Layer 4 of a small transformer language model trained on English Wikipedia (8 layers, counted from 0, width 128). Numbers have three digits each and are written without spaces.
A neuron adds its activation times its output weights to the MLP's output. To switch it off is to set its activation to zero at one token and run the rest of the model.

Output weights of the MLP neurons that the questions are about. A number n stands for (n - 500) times 0.00042.
n9: 403686570561629600478433397597426516530605442638442616552686280575366448577546446726476340583587683411303364615394627528635481326418597335640486482414400489297585642477561485559435700351381558500481575277630535332525404586432394557385461490511643554706618354565517374398507533592411427511395411403591612507448393497600539365313429430731708310558576500703286672228740504521504531243602
n43: 464222591512464362467574611745496381603426791634575659664587589194318554314597828596561421582672666543303280610667599405241283455563604440611461588582233264744327671504553481251583692468538477435357681495798213588570478317267541388681766241412347648424653219526726187469383654691425670368605478603443567421581372513286458455333696523452450702509644676408589432567611625289364220439544
n106: 466310459550545589434581633518512512484435471699439570520418491539429150554512426342435325456907311333348454450545476505379414728482541476591779373468395643702248566543537330662850483616692390539555508384810513548460567775629308411687293784532584712473762591475525581270631508585351391385442471322373536404428322344404422652665436420121676496487820581611456627335448292586161475537512
n122: 570621436536521466679339805600458507433519339481280643573594390565511539579610454516481393556362544446427406588354881413659706571508364642596412330693549536394144279355397488452316613532585496472577650353395770456724612580311548602528569263738218472525363432293496433733454358446753597308389550485519634419398753561442431461339532763567639565484238646546496508613512391668398647481492
n135: 457530432808587405598540271471312403376504330162434689434549447398415259366570504492576720413484716500389607597454337196625394271618409500341780471559704597348382500504469479622458633693489410565324531600594528423406710433624580663655540367423453674688355470662376317588374553876585422380661492443439382606350562561492342571677416516572600808290469445657388521401545500677340348653515
n207: 699671559536313730581603547403572566364529513634509843406149374388324561612545276425639652637648733430521752282589596485560696487374664702479804545677446249500361551456572767496402478549533409245391709672392570433559650463508241513702580162344387643541357477483440719386412744408530345258699581587327467532170257681422446452500570326537513390355556504331438785621531192567455294437394
n251: 684637249551451724463403384475481422477293601759504402614455582508570512373385408616435453421294734285389543479481606537700322819551561680298423467454432504438580508500730425389384316633526549585500566279618608739718578483449352580467416379269733338379496330685508568477424432458168414435465307496316454484630375508406602543720644583289576581830555643473339636280609293472582551657627
n264: 500449520616592443591684401558533349748626455439513697488605740574642492361429381543142408187344599572377681401508395755442428651761318420455308552455645435347644414558664500701607854371516364599418327316517530534220504567380534399630481528454685168362296495294496640676220508714430721404602327697541693539706340451596552525401602403424445352179793652561552590598353448539456401443484
n277: 432645409646496558709465407376542443512600428372603616267485362513403517393399542443413585385616654775554715321454389304555707629748620476268471580399512699326417408560391272496584479754195634496668332491416491579236521376325270640748393446477749971682259181412356686852674529222319585463504289574250422478612672533406412479517400500482574609424470565366724602608337319601598470625500
n301: 699492560711511572335797471464427686429204561375682591535486721491575421546473541661682431807735584460349542384398604539380406471540617425611232414415404595565339447411797540316153574470571330161547287407638686603691611540315293628823372733332638367602779608447377521341528516473635338614476439436236473422542624419533517533631390337420551565478371521667271397481354513521509282508504
n390: 517431462524297303459512650560580331736559504240685432174490654464708413468423453531353490529382777607564635737747429266267729413616328711577572523453413572437268559299365385451466418691475486612269521553572584598450676612532166483900323270505461339288314561257500289657538612772385647457551329487542612712496491563578294600504721796268390347618396513741673617553375563282536582415611
n391: 413525483452569239654528302687572496700593607496227414582819059374331627496475453465610457600575612551393382346594542572926345496519369554638713595238458577591350696233653342340594431487409395419561328638482726491618440247650615647766423580728286635398373797650349337581436404407581652452180603328513739296518759560735658391470527522238269389386421390675575284545558518446500560500603
n398: 202681368366651632549547513280504399288533412483696411452436375549641470599568500517633293713358668615362461331714215656347463573390517467728705402454253562648651659496529341657567670548837572487508424356398400566697462656548196422465568578570564434359230491475445405617475353555424564491467504784392376522345940446462531569534452298202426672725654435776435375241716143500451551504618
n399: 406496546487650636520530272626744500711418528591525574403602382217456949578287666557248697626315379621454538485403459401763617580743760572272624397338672588736530449601712340429394182380402401252566676149520720665416519237671533518598277264295481500615390490620258452560619622305472730459390560364651636691609355183430544528671706680742260357090585453210496744434408466466658346472324
n460: 612410657477412399461454574621402500289508434456717404508476678362531500481527553237565624768639664469443559500664403373471828692213544647488581686258592569483496219426313824625753388479480378590285521517595492655644735384570479625582457709586471702434735342545636559627508412482598330546504258496309397227554690366612457458717245433634581386220408639419520244411496629372382599476079
n493: 362436548448406369504311489637455385418542454541448664574398226574406532556610493384763727503364380305709457576637531396535435711443569697419375548508565460277321521543483693607608408471486567500533619169533493397511577611513478411349503438702146438504521565636496594336718398534549504290469454575451557619471266344479537507486634446848362566620646478423429531669533632537500341733416

Each question names a token from some text and the token that comes next. It shows the activations a of the neurons there, in the order above. A number n stands for (n - 500) times 0.0035.

Then comes g, the gradient of the next token's log-probability with respect to the MLP's output, scaled to length 1. A neuron's effect is roughly proportional to its activation times (output weights . g). A number n stands for (n - 500) times 0.00074.

" other", then " administrative"
a: 521471467452455452690538634531480489458459502458
g: 384755143616637096474700352623571605553398711444240381472410612495613551490660364420662420455639427480445443830382565261393737477438649494569506540526422572279611578566708689669437526410407604430594395567464377318377536444582432599446498386443667564492477452426328807415530462310514497415502267401629608468522533501487492519447606573498535424577462508483458430604452566441550554589489
Which two neurons, each switched off alone, lower its probability most, in order? n277, n398

" the", then " style"
a: 516477483475451452516465515453475635453502460501
g: 377653423461503738309505626417292581563677678516428370495431569334483524664464288862610595400265478531451658348185480522429506446493518481471435478327531644706465568492404573490636256426600579395607411520587393496715583440426507546552581517414400864534512517643366633339456359481315298368555403444428428694434708411475468378491538555567548420484481485484571655409594670576642346430746
Which neuron, switched off, lowers the next token's probability most? n264

"up", then " action"
a: 667470847522452551500451488474453452457461451459
g: 587516460204250671416438561645494550459528457609787415395543648709865425469569446496614666246591585564589587461636671299381515626461669498484468427372550515481429209476515526612526418679642669299420389254508400540415585472294460383419457610238672517523540531669500526445501411485407439437516533676503632654374576347430644442465519327386575450434575506319360422426524715624458373561633
Which two neurons, each switched off alone, lower its probability most, in order? n106, n391

"I", then "ce"
a: 456489547475559487458451623470486452460709452500
g: 369406682520631726554467512472590525394525506504548651541550323534444563467536650662447299653434458635373509371282505394594504494559230578517307397598854249392515606403463578253675364704339540281534523462561684917334533588607502464316518561522291544527466436518416219528472571700430564385593391541599479473528650437465344565559384443452607675466523470642428395379532690511548431443459
Which two neurons, each switched off alone, lower its probability most, in order? n399, n135

" gold", then " honor"
a: 457472667455523502703452505457455582468463462451
g: 311541595783360699576612841651598632545442446678633382319627445531468475659472456385583352527619305545462527523583578531446488502327406416473394546502697564477311384470446609497559238682450395386557480593498423582499523496570350526404539378579415604782417498508504683566550374418427358283424472538310444380361693532098607392568386479479583451256595742553500358610589582386601640581460
Which two neurons, each switched off alone, lower its probability most, in order? n106, n264

" when", then " we"
a: 479479451466462481813602573527484461477652455458
g: 731430517589534540653419567251335329638458608515624557453396419473589394478425427704445523505408601344596403241589228644646538487482549514515503532465658476777717577650449467510496402566458551403528600701619608600610410438568346614545640394568526601219521484782688658395335412483531470586596475357585405583400385523688632413642451564398402506422285547302326510185546239469369509386454
Which neuron, switched off, lowers the next token's probability most? n251

" ", then "ad"
a: 459451454453500459487466485596463455650484463548
g: 643642500706729651581263428386582524229541315652522446382667612618426406584545316420565473419462408659487466555547606503425567762360505381287290456366691572687452717364592622490444595729529495399464571476537631442707423522377486594600382669538572548420398556363573687376508410409459436431272257571474338313443470599335422677411625558527314650520569379682494452396718447523473347387551
Which neuron, switched off, lowers the next token's probability most? n398

"0", then "1"
a: 467687563454515458472582466468459463543524461508
g: 631568456463467287385593559508615542655575505625415512374577396438498424506575498603635395576420689636655662592605570371462510386605236364555696453454433121492467640457695318528489467290394220529311587380730459501311504630799368625520438467616730570439593731413754600423484646427508585452648372270452254384478632565501491412509474533661506548505452574415504381278484469375489499454517
Which neuron, switched off, raises the next token's probability most? n390

"go", then "s"
a: 452464455455523452454470454452457452579471473460
g: 444397510411576687372348415781607385403535512703401538269521645562454468448648541684290313487512412628519567621241404436633542374388543682609459453441555403446600429425508507532572477531589512296657487505572511470419273594342568508612670622635346444516332460522274248363591308486383536665535264634457537579547825598647529464600462684560684338710558295505457520397350466516613657551338
Which neuron, switched off, lowers the next token's probability most? n207

" ", then "3"
a: 484451451463454463497451476456462518461536460690
g: 425509517318350415433371516520601485464587609611405690479598578400538575553292667333691528413549281424701487591533217543377491486585459484617704440546494325462549628410432288559262463421404356433325587454350625289535574651489678491532404415411541656798407537535572285509529620735670397462489407558564589474637159649612649521660606467523425389326468353644576387458367650733618449573491
Which neuron, switched off, lowers the next token's probability most? n493

"of", then "y"
a: 502466650547642526517601465452463452461485480462
g: 605708417664192376412316549337559552430522408490634540519473741211363446394652523487437469520465600574443362670405575475675394549610519699578556529746455547536585606537374617422574444626339615494527589409472147386631471647601433465221335463562477660310448589458659527597544298445594467632445627495614202300425595533436474703361449606607242644493555388466453507482593443659474390546588
Which neuron, switched off, raises the next token's probability most? n264

" we", then " sort"
a: 476469472452452495560459807701458457479629500454
g: 443571311395464608456335548508256598321556663689667403459558389439629498483355505456619592693470292397579752622522427489413633551370431486478612660324463462473298506757574525606158735343506629649384481577524556423552402531268436606343580751579611591435616689480479508451458403306362673440495420637670637414515628452636465416534430503621339598457334561610578448430334349518551267371631
Which neuron, switched off, lowers the next token's probability most? n301

"Claude", then "l"
a: 459467480458496452468455542462486452545451461499
g: 632645390608709512461515460411565393547580698398328635398309358372453398447334663387490546539477544589582664505442670680493403406548519653560487471384444629705543414463499728487508440500523573765759575411447437554528771302766415471406683282227539232161319591657325387325447640477543403456475552507694455475599529432361458450563649517561436428659628557455467477539403512510418497317405
Which neuron, switched off, raises the next token's probability most? n399

"-", then "Th"
a: 451463487456509464465464525452452495619454474619
g: 544648533412266496514471544699389405486224370635526384505503428411543375407510513582481500293381680565389455470522496473369561269433462564495685531470390574594797497682528520516483595726553459638478714429592552753340408463583333584638250419434555383417581521563585408477615373486569627529619462291541342430180666483533327750537456831312650404606333496387596649700492414588440451471484
Which neuron, switched off, raises the next token's probability most? n493

"e", then " of"
a: 751475514550548461494562594452470460458452458471
g: 436410550505586733498400273395574570442390400786432671585270466443574229450450381433486670546361519501470466451502637733558539494420459479648334587471377408463587515373497596430406700291519743622515378825373640695558596454333481627393442433781512488364567469518344546536480378466489567482446397373767697392307651676580340660532314497492396564390643376776534456474444399477523571505430
Which neuron, switched off, lowers the next token's probability most? n9

"==", then " Pur"
a: 553453503462474452487461635466478469454452479463
g: 584413585340463490482527705531425496605441469497576475410672696696404456577713608761221297621488365424611574347445601450423558364537845472482499490515559360365234425296448397287561511601343700452578311492578511557557537436307441584495358748508589504549331609485436548280680571539485666495356570492543408472395664603484527302670498488549465462362588593322515400521572556291599585325795
Which neuron, switched off, lowers the next token's probability most? n277

"chu", then "tz"
a: 475470464460593460500465465458529453565452453489
g: 370369561621435630505597570375407392521464643612513564507470332493463559309367707655470440210520495656532865423487429517522658152362460435367446511566556443502451536597449659472456486666610576287593645605361630526397611453465372696462521576437387470455398404611256631481502684638581595417402445486694378527417389496303492478621611550441245642507526639650412649539361424835457544211489
Which neuron, switched off, lowers the next token's probability most? n135

" nature", then " conservation"
a: 509708500458516630485454465460456568455461453454
g: 477372621472683419459514726576520664703499614628632580526582371538556517510590533625547346575548399319437480495425388546484378536495653429349535463611869196391477558468455449517613305532570330161562505446669445409528430692719506387532664522478346645540568518413518458350484658697230470611483276503375515404335220708450559339330488587406588487419477801368441394501559590541610428465518
Which neuron, switched off, lowers the next token's probability most? n43

" this", then " film"
a: 564453505623459455491458586492467651479454452455
g: 608417555696546292429628402652151470746518556582543418504657506361536389506408456677519312421506483435465539586475704469587634459688306585599389422566415422479458568352370459311528632434382575449587539379512537254615496401330504457487516462623481541437582551363689583557585465363515791573540747391694364502490574579555580706024605561556393535389489406452623492667513290614463539289415
Which two neurons, each switched off alone, lower its probability most, in order? n122, n391

"us", then "er"
a: 461463460451473469453455462479462451452452462567
g: 543414640537559700403424426539620563510539484805374466551403589652320409592547610721379527526482482559519330295435335371482501569625610598294708549557606343528450573400357625525612310615585513326605404432651435466619221507445621603546491625691448430215367576556480446181315600776332498592399377586453520521612391568380509747568550314602399437576579409479452256451495428690370648545473
Which neuron, switched off, lowers the next token's probability most? n122

" Inter", then "view"
a: 476483455451623529468477473473452459492476476678
g: 508573596671555581676386627626398375604369369526616713557425474501735324619645611590638437373413281389463554634642602533497570585482588500745543527190241515390389267597541391654544481408459574674468562579556549329374710520337404369457606409342428370690456411575627525376486469464739569556467489740606537419335347616568371407406498353475407630295345605387629441368460470353720418578383
Which neuron, switched off, raises the next token's probability most? n122

"ür", then " Vo"
a: 485455475452530452458456625455466453536453453487
g: 471481633413434326501352182560334592424321403428422444458761509669685618646595503509514509324573447395520573485488314530564865504619374489426411460540326494399575537664419450671357579549423474537418658635551352563255403394311306500591538585476659602656468547217768531553448159613555440666523583532604445441590483543582575631388313663567396499412585705332527665356566504420542498518543
Which neuron, switched off, lowers the next token's probability most? n277

" of", then " Tennessee"
a: 451466463479473452455455455469457675460463461485
g: 291497589445508593377519372645635656461473511722579466446522276448421461568231783558635359442568435482507613504371537727370464509488422538440507471685572802468371559331505380446412561453585430404644724358589697421716387424728560424481603379690192304446484548384518379662443475497543387409626397495346516643468484603633481456543493436577415360469395401481557512405271484745389793719509
Which neuron, switched off, lowers the next token's probability most? n391

"se", then "en"
a: 674580490455495520655493539489454452459698451510
g: 446264618491516395584529401448693590463486674602534528399473626664386532436292523595342445583627580482369296294337386580740537423429311591332297405792678551356429656754380488432341647454708428461367563744563553614527501638378524418551415464779481414415463577467574360214567591630383414607540396543430408567441385470564544553451613572646517548501500521541428670407700428624459488516148
Which neuron, switched off, lowers the next token's probability most? n9

" to", then " do"
a: 515451463451452506482481460867467544470610454469
g: 445563080497356626292459393485488446618530450605563367660368606514444479552479594580320593453432413504668578615415454519298533113568567429543771539330383587526557497720723552470365638397473506832600657412426710398413518389660528657630604561454548596511559608409611701462555392527597582455649629440496507475441632471467499515413312563469385326403179514217480447527553429563458502498388
Which neuron, switched off, raises the next token's probability most? n301

" a", then " straight"
a: 560532454462452453581454576458528575456721457563
g: 485416315483368507412378569517585469691543733454330347410511545726355620626402529772535647615524383110364429310463499558469474435400500723223701626513232516704463509439544468639581610603557528691487463560326524547580568591557411308470561557528420455544266504572574443360597411601265500432381538553399360313530356440655533545760360591472646416546434565387398366619658652654511577555566
Which neuron, switched off, raises the next token's probability most? n399

" the", then " border"
a: 503460486452452451599549492526482552453476476480
g: 338400550307486410478360274429619307433465775452337546490581539366559445752407493495424494814335425442436417429401433507528684645843699590510292579509503584552566543460736581663353444496563603469396471389517573415418606589509177441753627447452557401736301542661575552419470505488325466620580525493351667459561366583592538471514269577523646488593416361485610351552560467290407405597664
Which neuron, switched off, lowers the next token's probability most? n251

" a", then " "
a: 637775461454463458855468573452519510454869476477
g: 366408579631313468343602504762434524568404525459502701510624512434537616337546532493447513337757444543685698273416471490573555660493701542481655517495609263576683374365534493720494374437580536407497590342700465521519723437474535414557242544393570491588463645340519518546259599483622370200556518207525408435473315398387554612498565518343516610410662694583583256274372553562386550445638
Which neuron, switched off, lowers the next token's probability most? n399

" super", then "her"
a: 600466452453619518454451452457466469481452451667
g: 543563678523515582497488419465472382356645517749435438528527470384409484678381496483397622420407747518462414458480370315570543456422465567170646694316518490562552536450434631646490560621491503668583272417571278331603452263233636480804662598598714530329456436367479393567591529464539540660528494491503461518719715310551409851405581428462308617364542450334601460403575636405601400373411
Which neuron, switched off, raises the next token's probability most? n493

"ets", then "che"
a: 467533475484521491468468456517459457825482454451
g: 351588606504512339473503714656431275445648831523272482596411513403637568296507359610350533405528541606511491283254476643503637281600507328643617491582560410623588439437581414374569402667533755344687581570425464605270385489641591460503558418477441439284425537539512337538601650686485525235575427418642228673364576314384623313464511676501505527495550588556434595501594515436581589605322
Which neuron, switched off, lowers the next token's probability most? n460

" ", then "graduate"
a: 455453457454453456513456550456459487511457463651
g: 494558439768486303557587544628362542595465443371554325625523470637618627592544262594572476359496352333511415535393604414354424455520634413519574656266515447363294300393524414511464551536630443636486285547392404302518515606649564501419698519362542328609542421607573826224634452622676669686353552563575665522317563641427436143636619519565382522464690527540351485539444595291454538506594
Which neuron, switched off, lowers the next token's probability most? n493

" and", then " other"
a: 582452458464455486772611461459466725484455455505
g: 599501571453472422423374556518599446403191579508469495554450671562458444222809555427522536516398441364377606451437408566539622590438590612658455521485519577510679673726502536460535600672298546463421732538546464454635450339453591553777553426687381398558425361422384434561478447232279606644627214432559610710555337394351495700291352493677368437380419502430588459439819345454668477498531
Which neuron, switched off, lowers the next token's probability most? n251

"th", then "ing"
a: 461454470461452533506459647452648543462549451465
g: 568517280538438200407534593655520415398324319403483462388286595550355477468406506500536518441423460491573387702545466330452215249453695583386818447151357408552361525736372529510313598416427496624645584601453702564455533417422530484545436523335506324467533375484468376621437633528570575588513420462740626551498671808535590668718544593496594612568644640521618463595418411451551406633595
Which neuron, switched off, lowers the next token's probability most? n390

" \"", then "to"
a: 467452458474452520586477486494464461493977541473
g: 346541297583288540623697528510304737613473499391275421519662739531557598294446388586597572463342784437452561275314396525562527401607646369656446484392748420473437236450544612301412670516608573517612396614200765594597390403520673514475522602517502636498426444497252369482486627600524533451575581409358564638560672511610484343501434426489459498586409398382527518536383785425394590433491
Which neuron, switched off, lowers the next token's probability most? n106

",", then " kind"
a: 455645462455451451476463453560471455452530456455
g: 467541587421603613502370321408559232676582462541563204567563618355427520732357474513408556416421450457502565243469332585502430472606635435467602571606636461585383556679531641550407473394600676488379551604479351675571382292409616697493527471731622817503577484702603666343357374445477554500402470450772566604376615340413530536581417488467337477551376513311671388308544392360408524247744
Which neuron, switched off, raises the next token's probability most? n301

" members", then "."
a: 503452471475452457454451453774465456466493500491
g: 647366200561315426521704319519455401366581340245507433408422567458577504495656476455475397295459753473422531405372375593444394603504423529364555259556633679681528475361527290667557285449528445209609423412540320551597574454529694486508690343586542460424479482585678420640536591654567547532628648608279404611505489514375417657519467511764532637472364449537635577710721650415501540329658
Which neuron, switched off, raises the next token's probability most? n135

" of", then " education"
a: 452476475461485549457586455453457628451501472456
g: 178627270708634299491660498629565609608637541525610474369389511703505456582569590493611481372384638586317503663441639710408507194441539406335553472291516520488538394463426493377599330414633410483596437415445488338562506661566564662486407527664568432436433495445403569297426565498581298419225400703548430506329676676432623150447644659467656459710545442391457574488704556453590485549528
Which neuron, switched off, lowers the next token's probability most? n391

" ", then "NA"
a: 475464452452481456484454581455479500479479454616
g: 582455818454426567527324467590486470458398447259686401515381340499402627536562508409630557583639557623067357604642534499369590431423259432481479539689499713403277487645540436450330569539561482540594352418389387579403452428592476434672675508751730527346623454700587375603576453536388551590416314647443588469306551526335319565425528473302526485520571431585519772646337573374436608613601
Which neuron, switched off, lowers the next token's probability most? n277

"-", then "h"
a: 491478452486528575629460491471457493461525454566
g: 525392635606483293445269624266446451531566564307632545528475555636542558303408845730325475641471636612608525277420284512421613370387568439589775450536443476460562787430425727752506509278597518602416473719470448483588482558674361478603475544594539543650594440586446467366329640443335499474511628424452314600443453498517503587513417404530401477565249592632600431507556297323297575313510
Which neuron, switched off, lowers the next token's probability most? n207

" or", then " doctor"
a: 454455453453457489578463533486458870453478466513
g: 475528717617518449598522687476358446306446418401581427588525562477477667528500444666438321463418239409502423378462618533564252614328466590326643673521574278209537462240468477642421208616770386724538487390622425434617216589541644655525494520591566353610436503742546636416538588523653470657432451584394340358627487334403628344422494543412518607302715547572464518659593555457575524453565
Which neuron, switched off, lowers the next token's probability most? n390